Layer 12 of a small transformer language model trained on English Wikipedia (16 layers, counted from 0, width 64).
A neuron's activation on a vector x is SiLU(gate . x) times (in . x), where the dot is the dot product.

Input weights of the MLP neurons that the questions are about. A number n stands for n times 0.0012.
n3 gate: -74 119 -45 -4 160 -134 -3 76 145 168 198 -65 9 -33 -75 19 23 -64 26 82 -14 125 80 -75 10 81 -75 -213 -84 -115 149 137 70 182 208 -81 -155 -133 125 152 -29 -172 -20 273 -25 89 255 -118 -80 30 -128 -13 192 -51 -90 71 246 -84 9 -51 -166 132 54 -23
n6 gate: 220 22 137 66 -102 227 122 169 -14 89 -251 -267 20 -19 221 180 34 -158 78 81 128 -162 -119 91 133 163 -203 -40 34 -137 -37 10 363 70 -17 49 57 -95 110 57 0 -135 -195 253 31 59 -33 69 172 158 80 -36 -161 -8 -26 46 82 -99 60 112 -56 -151 76 115
n11 gate: -212 119 -418 53 78 -44 -32 -24 221 60 -138 -194 243 -80 104 107 -3 -167 15 56 -99 155 151 129 -16 5 239 -153 327 24 1 -152 9 366 75 148 -124 -17 -128 -171 -48 -120 271 80 35 -93 19 41 -94 103 -97 -17 183 193 -102 242 -158 -68 26 -11 -23 17 -169 -17
n17 gate: -122 43 -5 37 117 -84 33 245 59 85 -110 10 -58 31 -173 -93 60 122 -119 -70 61 17 57 -26 14 -196 -172 -136 -259 -115 34 152 64 -103 97 96 126 -163 -270 -153 -95 -82 -198 29 -122 -2 31 132 -198 150 -33 -127 224 185 -62 393 126 78 -82 -147 114 -89 -95 -100
n46 gate: 97 -103 -16 52 -25 8 85 -84 161 166 -107 10 130 -55 -71 136 -10 -1 -31 81 -34 -62 -50 -117 -70 139 45 -13 21 242 46 10 -2 -11 -207 365 3 100 104 -136 228 -219 -121 26 199 15 308 45 -63 40 -157 -156 34 -186 -111 -277 -284 -71 -45 -267 179 -132 -196 3
n48 gate: 136 -93 172 -72 -125 194 -98 75 137 -4 101 211 174 286 6 -28 -150 -73 169 -27 28 -119 220 292 -132 -49 -74 182 -26 -79 -23 -84 145 83 15 176 7 -221 129 -96 -39 -146 24 -1 53 -132 -177 89 114 51 -170 -176 71 83 105 28 -142 -119 -10 108 -111 2 3 -21
n51 gate: 151 -66 23 -76 90 106 24 51 -70 -279 -94 16 -109 -139 -13 -74 -146 -110 151 -35 -14 209 256 -12 106 -22 -277 -63 28 56 -43 170 -50 133 169 -50 -117 56 44 96 -153 -140 -214 -54 -13 50 78 -35 37 -196 70 -12 244 -156 63 334 241 189 16 -395 6 236 -157 1
n87 gate: 69 153 -9 -233 49 195 -59 52 71 -13 87 43 116 60 83 41 28 107 -187 6 51 44 -111 -95 -166 40 -60 153 49 -8 -23 -58 -65 -312 -13 -108 -188 67 65 -109 -65 87 40 79 -47 119 56 142 63 152 -134 61 43 119 -149 334 -128 180 -32 7 279 109 108 -14
n89 gate: -125 135 207 297 45 119 -38 199 -257 102 137 77 250 -82 -281 280 33 -70 175 -1 -66 41 32 -7 -162 57 -62 52 98 -82 -115 -139 -7 95 280 -256 77 101 80 12 -60 97 -40 26 -150 -152 -34 -3 -195 57 57 -93 -40 -11 83 -80 55 -21 15 -175 -192 119 122 -87
n112 gate: 107 194 221 -73 110 9 40 21 74 -90 7 -102 169 174 142 61 -34 -122 67 -268 109 -61 -144 -97 34 -225 -132 -209 91 -199 15 -229 -115 -140 272 51 -72 -106 61 -27 -178 174 -173 112 -133 -88 -94 41 150 95 63 -58 -80 14 -42 176 131 -39 -255 87 119 -196 -172 21
n119 gate: 34 -117 -169 -207 141 46 60 199 222 228 246 -185 18 80 -84 -62 -119 -110 180 207 300 38 150 28 -105 -9 -12 33 -100 54 -69 35 -186 47 201 81 181 -74 -103 -63 -67 -57 49 -181 -256 -229 -51 115 236 88 20 -194 239 -45 -121 -188 122 60 -17 -158 -32 -88 -71 241
n134 gate: -60 -18 299 -77 -38 40 -16 165 260 247 106 -212 -35 -82 -9 135 44 197 37 -95 -213 238 -3 -38 60 -3 6 -93 -79 -201 -92 -108 -190 28 104 18 -210 191 57 170 -149 -162 -40 122 -95 -275 -101 63 -71 -37 36 -307 6 -188 -42 9 -283 -125 43 -4 24 121 169 -85
n140 gate: 196 -208 70 34 37 -341 -294 137 -39 60 37 -48 -124 -202 83 123 -163 201 -133 110 203 92 -227 135 -244 244 -193 4 -138 -15 -106 48 -387 -234 66 27 247 -66 15 -61 -4 145 204 -106 105 -35 -28 44 11 -136 56 -328 83 225 14 -16 23 -347 45 -36 -155 -39 13 -92
n149 gate: -135 -212 -55 -214 -68 8 8 167 11 -108 -81 -65 70 266 54 120 146 -19 -274 -18 15 -237 20 16 80 -50 -84 149 -92 -319 -50 -117 -25 -115 -124 -20 38 -239 -86 -48 115 7 89 -120 -9 -48 -177 124 -91 66 63 -45 -38 -158 -57 -89 -16 -150 8 97 11 -211 -187 147
n156 gate: -36 103 200 39 262 -52 -281 -26 -165 -83 33 -220 -124 -112 -277 96 43 69 191 9 -271 -190 -105 -35 144 69 -24 -148 -57 64 -65 -250 4 99 -175 2 34 -291 -4 -201 208 -135 141 -82 -264 -20 23 118 122 131 -127 72 41 10 52 -53 104 -101 48 -112 324 -164 8 8
n161 gate: -129 137 108 -176 -42 38 104 53 86 21 -40 282 152 178 -184 58 72 54 -61 1 -182 -100 35 115 67 186 30 125 181 -123 -76 8 -187 -170 -205 -80 -80 -31 -210 -122 -108 -66 54 -70 -24 61 148 45 -3 -221 -31 55 -95 27 -5 135 -9 77 -44 -86 85 -197 -222 -157
n167 gate: -123 -18 146 122 -97 5 -88 127 219 263 93 12 71 -98 34 -30 -22 -99 154 167 112 184 94 228 -100 -7 -183 25 75 -177 -92 151 21 -279 -213 74 -90 50 -194 -145 11 -120 9 -1 27 -236 -49 -104 32 46 -1 -25 -93 2 28 -18 15 122 -87 105 -75 69 41 67
n3 in: 8 56 32 114 211 165 59 77 229 17 -26 5 177 -153 44 37 -123 -136 60 83 83 -67 -29 -222 109 5 -87 90 -188 162 -17 215 106 36 -4 -198 241 170 59 150 139 26 -127 122 -9 90 -53 151 -193 136 -134 -210 44 -70 149 62 -134 -99 111 171 17 14 -45 43
n6 in: -29 96 61 122 -122 -78 154 39 -44 -116 -153 208 -25 44 -167 231 37 122 140 -80 -117 78 197 70 -20 50 -150 170 151 -64 -134 -127 200 20 130 12 -101 -121 -203 109 205 -222 117 119 162 -97 -63 -19 32 -154 -110 113 58 176 10 -54 -62 -121 112 -36 -174 -88 47 -14
n11 in: -90 -118 25 -64 5 139 202 48 -127 62 -8 22 -86 275 -175 116 33 -32 122 66 141 -68 -159 -433 -13 -103 -117 -178 -204 -49 -69 -129 -128 -213 -35 164 -54 -64 -20 -84 -79 -22 -237 -143 143 -68 88 82 -107 84 -253 116 38 52 -119 -101 87 -73 204 -149 -56 1 249 83
n17 in: -39 252 178 -187 18 -5 -134 26 101 30 -246 123 -38 147 228 -96 -108 -127 -162 40 65 -146 -5 -215 -60 -161 -154 -80 -12 -201 -36 76 109 165 133 -234 91 -71 -71 -166 -81 65 -83 122 26 -153 -259 -18 84 119 -302 -4 112 13 179 42 106 -80 -258 132 -10 -37 -79 -198
n46 in: 2 136 -14 -83 127 89 183 60 35 -29 100 106 79 -61 -219 -49 -129 2 49 50 -85 73 -41 56 189 -21 -48 -136 95 64 -158 185 17 57 5 -51 5 109 44 166 -162 -51 72 -331 72 34 479 -144 -101 68 -208 -153 195 -247 -12 9 -35 94 175 -74 65 105 -301 179
n48 in: -279 -12 -28 215 12 49 -72 -160 246 -171 37 -124 176 137 -77 -150 60 151 171 -20 -66 96 -67 58 -329 190 -37 21 159 -42 77 -29 -199 84 -108 -122 88 -124 -27 -24 184 9 -154 -18 -17 22 304 -101 -156 140 -97 105 -226 -55 117 7 163 -70 115 -33 -264 -15 111 -192
n51 in: 59 -29 -179 67 -41 47 -53 79 98 -94 171 143 -59 201 -177 130 -96 30 -23 -145 -51 -82 -124 -129 -91 272 -166 -70 138 70 157 2 31 141 -37 54 -11 -173 -68 -46 -21 -25 370 66 44 -97 151 89 139 89 -3 93 -266 -71 -75 -156 18 -54 104 279 -96 116 -57 7
n87 in: -89 148 -73 60 -318 147 159 195 -40 42 136 76 -215 26 45 21 145 47 14 131 18 86 9 -72 -157 196 20 82 132 174 -35 36 -137 -147 -109 4 -158 -55 72 26 -35 -65 -25 -58 -180 -175 82 66 -78 -70 -267 95 -54 70 -174 70 115 60 122 -68 -39 5 90 -165
n89 in: -289 -128 121 -15 104 5 -55 -239 143 -121 -228 64 256 -258 -55 179 95 34 -33 69 -206 286 42 73 180 19 68 -58 112 -102 102 -276 -122 91 130 -24 95 58 184 34 -29 117 -13 -140 95 72 1 -46 170 -78 -189 -60 -66 207 -335 46 20 58 -88 70 -53 -109 -80 99
n112 in: 20 6 75 -189 293 -35 -129 152 -6 23 7 -89 -83 133 104 64 64 256 -132 81 90 -168 -199 56 -167 150 -16 120 81 -32 73 -56 -28 59 -26 107 13 -135 54 183 -129 18 53 -6 -130 -89 -117 229 174 17 45 -18 65 -21 -114 -30 123 -68 -46 20 79 64 26 39
n119 in: -97 -274 344 90 -93 -102 -72 -202 34 147 26 108 -163 -368 -123 -211 -270 -87 -108 216 148 -96 345 -172 63 -130 63 -106 204 -86 289 -6 -126 67 -148 69 -14 50 -87 -121 121 193 -24 -33 -38 -201 42 200 36 59 -60 34 -265 -69 -37 -39 -146 -49 50 -48 -48 -23 136 171
n134 in: 5 109 212 -24 161 37 -141 193 109 55 -202 55 -254 -146 102 17 67 -74 -222 -43 105 295 64 51 265 94 -17 3 111 67 76 69 -111 -117 45 54 154 192 95 36 -115 183 57 -181 -74 -208 118 13 -192 -80 70 -125 -42 -368 45 1 53 283 -34 -5 87 11 -14 6
n140 in: 124 -170 95 -41 -150 11 225 108 -92 -79 195 -27 -154 -98 -148 -28 168 195 40 30 77 -67 -134 384 86 -79 -44 217 9 92 34 179 136 103 43 145 -118 97 -90 31 151 -114 -154 -192 48 257 -52 335 31 -73 -280 -260 43 91 40 13 -290 -107 36 -103 -109 87 -17 -86
n149 in: 102 35 -190 -184 2 -81 -103 -75 120 148 -268 -20 19 12 38 27 -116 -60 13 46 64 44 62 128 -163 134 -78 -102 -213 -135 -74 -218 -63 5 -37 140 198 86 -47 215 -68 25 51 60 -216 138 -158 125 91 232 77 189 -62 70 157 54 -60 -52 58 114 -62 -5 -93 247
n156 in: 28 -89 -156 -180 39 -64 58 103 30 -44 5 399 -9 -2 14 51 68 202 62 -52 160 -114 -17 -56 -76 87 -88 -154 -157 52 108 93 15 -36 145 95 -6 168 21 33 -132 333 -38 199 1 15 -42 144 -173 -90 138 -20 -26 -38 -103 -84 -85 -179 -244 155 174 -126 -19 -76
n161 in: -93 144 -57 -190 -164 179 153 65 57 212 -333 216 90 73 -83 -41 -34 131 -64 -115 -136 -32 131 -124 228 -34 -2 134 11 111 -52 60 59 113 -382 -94 57 -31 -307 -127 -253 -98 -131 -202 143 19 -128 131 -14 -100 -71 -51 46 -102 -138 26 25 38 -36 -119 114 101 79 -37
n167 in: -13 -241 5 -30 151 -210 -15 155 144 171 13 -303 -36 89 -37 63 -61 81 26 29 70 -27 -25 202 -106 69 -114 -190 -47 14 -53 -91 -4 -105 123 -86 69 147 -53 87 -95 180 58 95 -423 75 118 25 -81 4 -83 -78 -43 -51 -23 -65 159 -113 101 12 9 0 -197 14

Each question shows a token from some text and the vector x that enters the MLP there. A number n stands for n times 0.0097.

" con": 118 -36 -4 103 104 -140 -179 -89 -104 -19 -91 223 -98 62 109 -46 -15 -101 53 89 -4 116 13 -226 98 3 -221 89 -66 -54 37 6 35 120 98 232 -79 7 7 125 -49 1 -15 26 -128 131 -27 31 -61 36 -118 -21 153 30 -128 -82 -17 23 -50 148 -79 -65 -170 76
The three highest activations, in order: n3, n17, n51

" pro": 6 4 29 90 -12 -71 -129 -9 -32 -19 -167 209 76 88 1 -7 -39 -6 -18 -7 -49 46 1 -61 269 21 -149 210 61 -54 -39 290 -52 261 61 173 -46 32 -89 -20 -60 142 -64 54 -72 18 -121 -8 -22 -14 -19 127 175 78 -131 -8 73 -44 121 60 -55 51 -145 92
Which neuron lights up most? n17

"lic": -245 -15 -33 75 -72 28 -141 214 63 98 167 -22 -181 53 -34 -20 -75 -10 -10 73 -79 -5 -59 52 7 -27 8 162 100 65 264 87 70 141 -175 -38 64 66 -16 187 130 89 -216 -79 -19 -101 -164 -50 -132 0 -95 -37 93 43 -80 11 84 -41 80 203 -79 -125 -58 66
Which neuron fires most, and how strongly? n3, at about 0.74

"Y": -120 -35 7 80 39 -97 52 14 -7 -103 -122 28 -38 58 -27 -56 -15 -273 80 -71 6 -126 10 -187 -48 4 46 34 55 129 -171 96 100 87 27 102 52 -8 -195 -28 -38 14 -26 -6 -44 7 108 -214 -103 82 -204 -36 -147 65 15 -86 46 59 170 187 156 106 24 166
Which neuron lights up most? n11

"ty": -103 -3 76 94 -75 -25 -215 -49 32 -8 -7 131 -34 260 -58 -116 146 -12 60 39 -101 -8 89 16 -70 57 182 140 130 56 77 -87 5 12 -32 64 -82 -37 59 254 42 148 -249 8 -141 75 -14 43 -99 70 7 -6 126 4 -61 -122 55 -64 74 252 -24 16 43 43
Which neuron fires most, and how strongly? n48, at about 3

"ad": -102 -11 34 84 -145 -128 -167 41 -40 -8 -127 45 -190 -26 38 -135 -30 -188 163 -89 42 146 -54 -124 297 71 -127 129 -7 60 -25 81 5 38 105 123 -56 0 75 -71 -6 91 -49 74 -137 210 -117 4 26 -129 -69 97 -10 94 -36 -47 -112 42 -122 -14 28 -27 157 58
Which neuron lights up most? n46

"er": -69 -80 -132 48 -100 -84 -94 25 -172 24 -105 112 -48 60 -100 134 3 42 197 -52 -161 76 -184 -57 16 53 12 79 111 -10 19 -163 121 3 -202 9 43 27 -27 13 -36 261 -81 35 188 50 61 -27 -54 118 32 -161 245 -9 -77 -47 -154 11 -44 -13 -68 -52 -90 93
The two highest activations, in order: n46, n89

" Na": 28 -18 -28 63 -5 -97 -43 -176 0 17 17 18 -112 10 -91 38 -239 -85 106 -205 -57 129 -166 -159 -10 63 -82 45 -43 86 -26 100 -105 116 -57 110 36 37 -147 220 -131 104 54 -2 -140 78 -74 -114 -83 24 -74 60 131 -15 -177 -89 163 121 63 202 15 107 70 89
Which neuron lights up most? n51

" S": -2 -55 38 41 -67 -200 101 -105 82 44 -112 51 -67 55 130 -25 -17 -127 201 -61 4 50 -29 -130 -23 -35 -86 164 -115 -80 -109 152 -57 212 109 30 -26 59 -257 -72 18 197 -117 15 21 63 106 -80 -125 79 -78 -78 -18 31 -66 -38 75 30 93 242 108 27 91 89
Which neuron lights up most? n17

"ka": -37 -96 -32 68 -113 -162 11 -203 -25 42 -47 37 -197 15 -55 -60 -97 -155 -74 -96 -171 -95 -57 -1 -56 -71 139 75 84 -45 15 117 -52 117 -116 6 -128 126 9 18 -88 -55 -126 -16 -80 21 -93 -75 16 -108 105 -54 56 -62 -30 -94 164 -20 114 373 24 38 -68 -54
The two highest activations, in order: n11, n6

"'": -202 122 78 -57 -132 -20 -97 -43 -55 -134 23 190 -16 49 -48 -13 -187 -32 24 125 -55 -121 -36 -93 -70 88 17 170 -113 86 32 -128 158 7 -104 26 -205 -38 -47 157 -201 49 -127 12 -60 125 -88 -73 -90 -76 6 31 -1 53 -103 16 189 -82 70 143 -195 -51 -3 57
The three highest activations, in order: n161, n134, n48

"ate": -91 -10 153 118 -45 50 -103 -73 -103 71 -66 129 -76 147 -40 -22 -68 18 60 267 -92 -30 -129 -160 -26 116 6 194 121 95 132 -61 69 113 -61 -74 -261 102 -58 163 -5 170 24 -63 -119 -109 59 -95 26 -97 -56 -66 17 -53 11 -16 84 -27 -51 259 -87 19 35 55
The three highest activations, in order: n89, n149, n140

"al": -105 67 -38 -19 82 67 -67 18 -2 126 76 94 -11 -60 44 -140 -54 -98 98 -37 78 60 111 -59 68 -51 199 173 91 30 53 47 130 0 17 151 -77 93 -21 -13 -119 260 -123 -46 -75 -173 11 3 -14 10 -138 130 109 -40 -55 -105 14 -120 175 172 -69 -79 318 -17
Which neuron lights up most? n119

" J": -33 -6 -100 -30 -73 -60 -6 -148 37 -164 -74 -7 -119 77 -17 -29 -18 -175 171 -167 81 4 69 -162 -119 -61 -8 123 -110 54 -175 -69 37 -55 12 47 -47 38 -241 -102 -118 182 -22 24 -13 79 69 -138 -90 -44 -101 -5 -168 -84 -85 -141 66 -90 -23 184 124 45 216 128
Which neuron lights up most? n140

"o": 169 -37 -86 14 -64 -4 -106 -47 -70 -81 -1 98 6 -49 -157 -82 32 39 -68 -21 -86 -118 -36 74 54 -28 261 108 1 105 -14 142 29 25 122 24 -3 67 121 -49 -72 171 -32 -15 -85 -7 -85 -231 78 23 125 -3 70 -130 -88 61 31 8 -96 324 134 190 105 87
The two highest activations, in order: n11, n6

"-": -56 -116 -15 -48 -70 -63 -21 112 -82 165 218 77 -89 14 56 73 17 12 111 147 -9 105 -63 -1 -29 -22 -156 122 31 -47 -131 95 -49 -31 -18 68 -95 94 -48 -57 -4 79 -105 -26 -128 -79 1 -70 -35 52 -201 -18 -143 159 -300 -23 113 -172 -62 139 201 72 -171 48
The three highest activations, in order: n167, n87, n140

"ig": -69 53 8 -59 49 -32 -111 -106 -42 -133 -151 -132 -269 -70 -97 -119 -36 35 75 60 -108 67 220 -153 -22 47 116 164 -41 55 107 40 -130 89 -104 112 -27 114 -213 165 -72 135 -88 121 -71 -36 -34 67 35 71 -33 108 -17 37 39 -76 -84 -11 135 232 87 -8 146 47
Which neuron fires most, and how strongly? n46, at about 0.5

"s": -43 38 -7 29 -40 19 -67 -142 -63 77 -35 -96 24 49 71 96 -60 -89 195 -66 -136 107 -14 -59 106 -67 155 83 -164 -83 -60 53 -84 112 68 139 -157 89 -180 -74 181 120 -189 -159 75 17 113 -116 -259 3 -147 -46 88 58 74 74 -6 7 24 60 -55 28 77 199
Which neuron lights up most? n11

" C": 44 -43 -2 103 -60 9 22 -86 22 -95 -139 102 -184 21 60 -16 -85 -137 76 -107 -42 -127 -92 -69 51 78 -144 181 -52 70 32 54 6 7 -1 -60 26 198 -134 32 -61 136 -49 32 -44 142 128 2 -148 119 -145 -23 -43 -17 -180 -55 2 84 221 240 177 32 155 155
Which neuron lights up most? n87

" the": -41 -91 -31 -29 -210 -38 -295 113 -28 27 67 118 -70 13 25 174 17 34 68 91 -40 28 -219 -89 -20 7 -40 69 4 30 -17 -24 62 -28 -43 87 -68 36 -128 79 59 48 -43 92 -103 -20 26 -53 -86 -35 -118 92 -36 127 -314 -122 71 -15 35 291 71 21 74 -8
The three highest activations, in order: n87, n167, n156

" of": -86 39 59 10 -13 -109 -242 43 -65 166 105 106 -90 69 -19 70 71 -21 250 27 -22 -3 -1 -130 -178 -10 -24 71 60 26 -97 125 -31 73 -18 11 -87 -96 -68 99 108 63 -102 49 -127 -66 -28 -21 -10 -107 -171 -31 -72 52 -314 -87 100 -110 -24 184 71 -44 -102 97
The three highest activations, in order: n156, n167, n119

"te": -57 -80 111 8 -138 -66 -106 -103 93 -19 140 58 23 142 -30 -26 22 12 -84 96 -161 123 -124 52 -18 53 136 240 73 177 190 9 69 123 -159 32 -223 -64 67 228 -86 130 -151 -18 -88 -10 58 -58 -32 97 -19 49 8 -57 -8 -38 44 6 -111 230 -100 -20 -26 121
The two highest activations, in order: n48, n11

"u": 37 50 -69 -4 -135 -129 56 44 -62 15 -72 -141 -206 -29 -81 -238 3 -194 -34 -84 -22 -97 -90 13 -115 8 213 132 -114 -10 153 199 44 -14 -36 -48 28 66 -43 -31 -1 88 -28 10 87 -50 -69 -34 46 38 45 17 89 -10 96 -36 138 68 87 317 53 118 -107 -53
The two highest activations, in order: n89, n11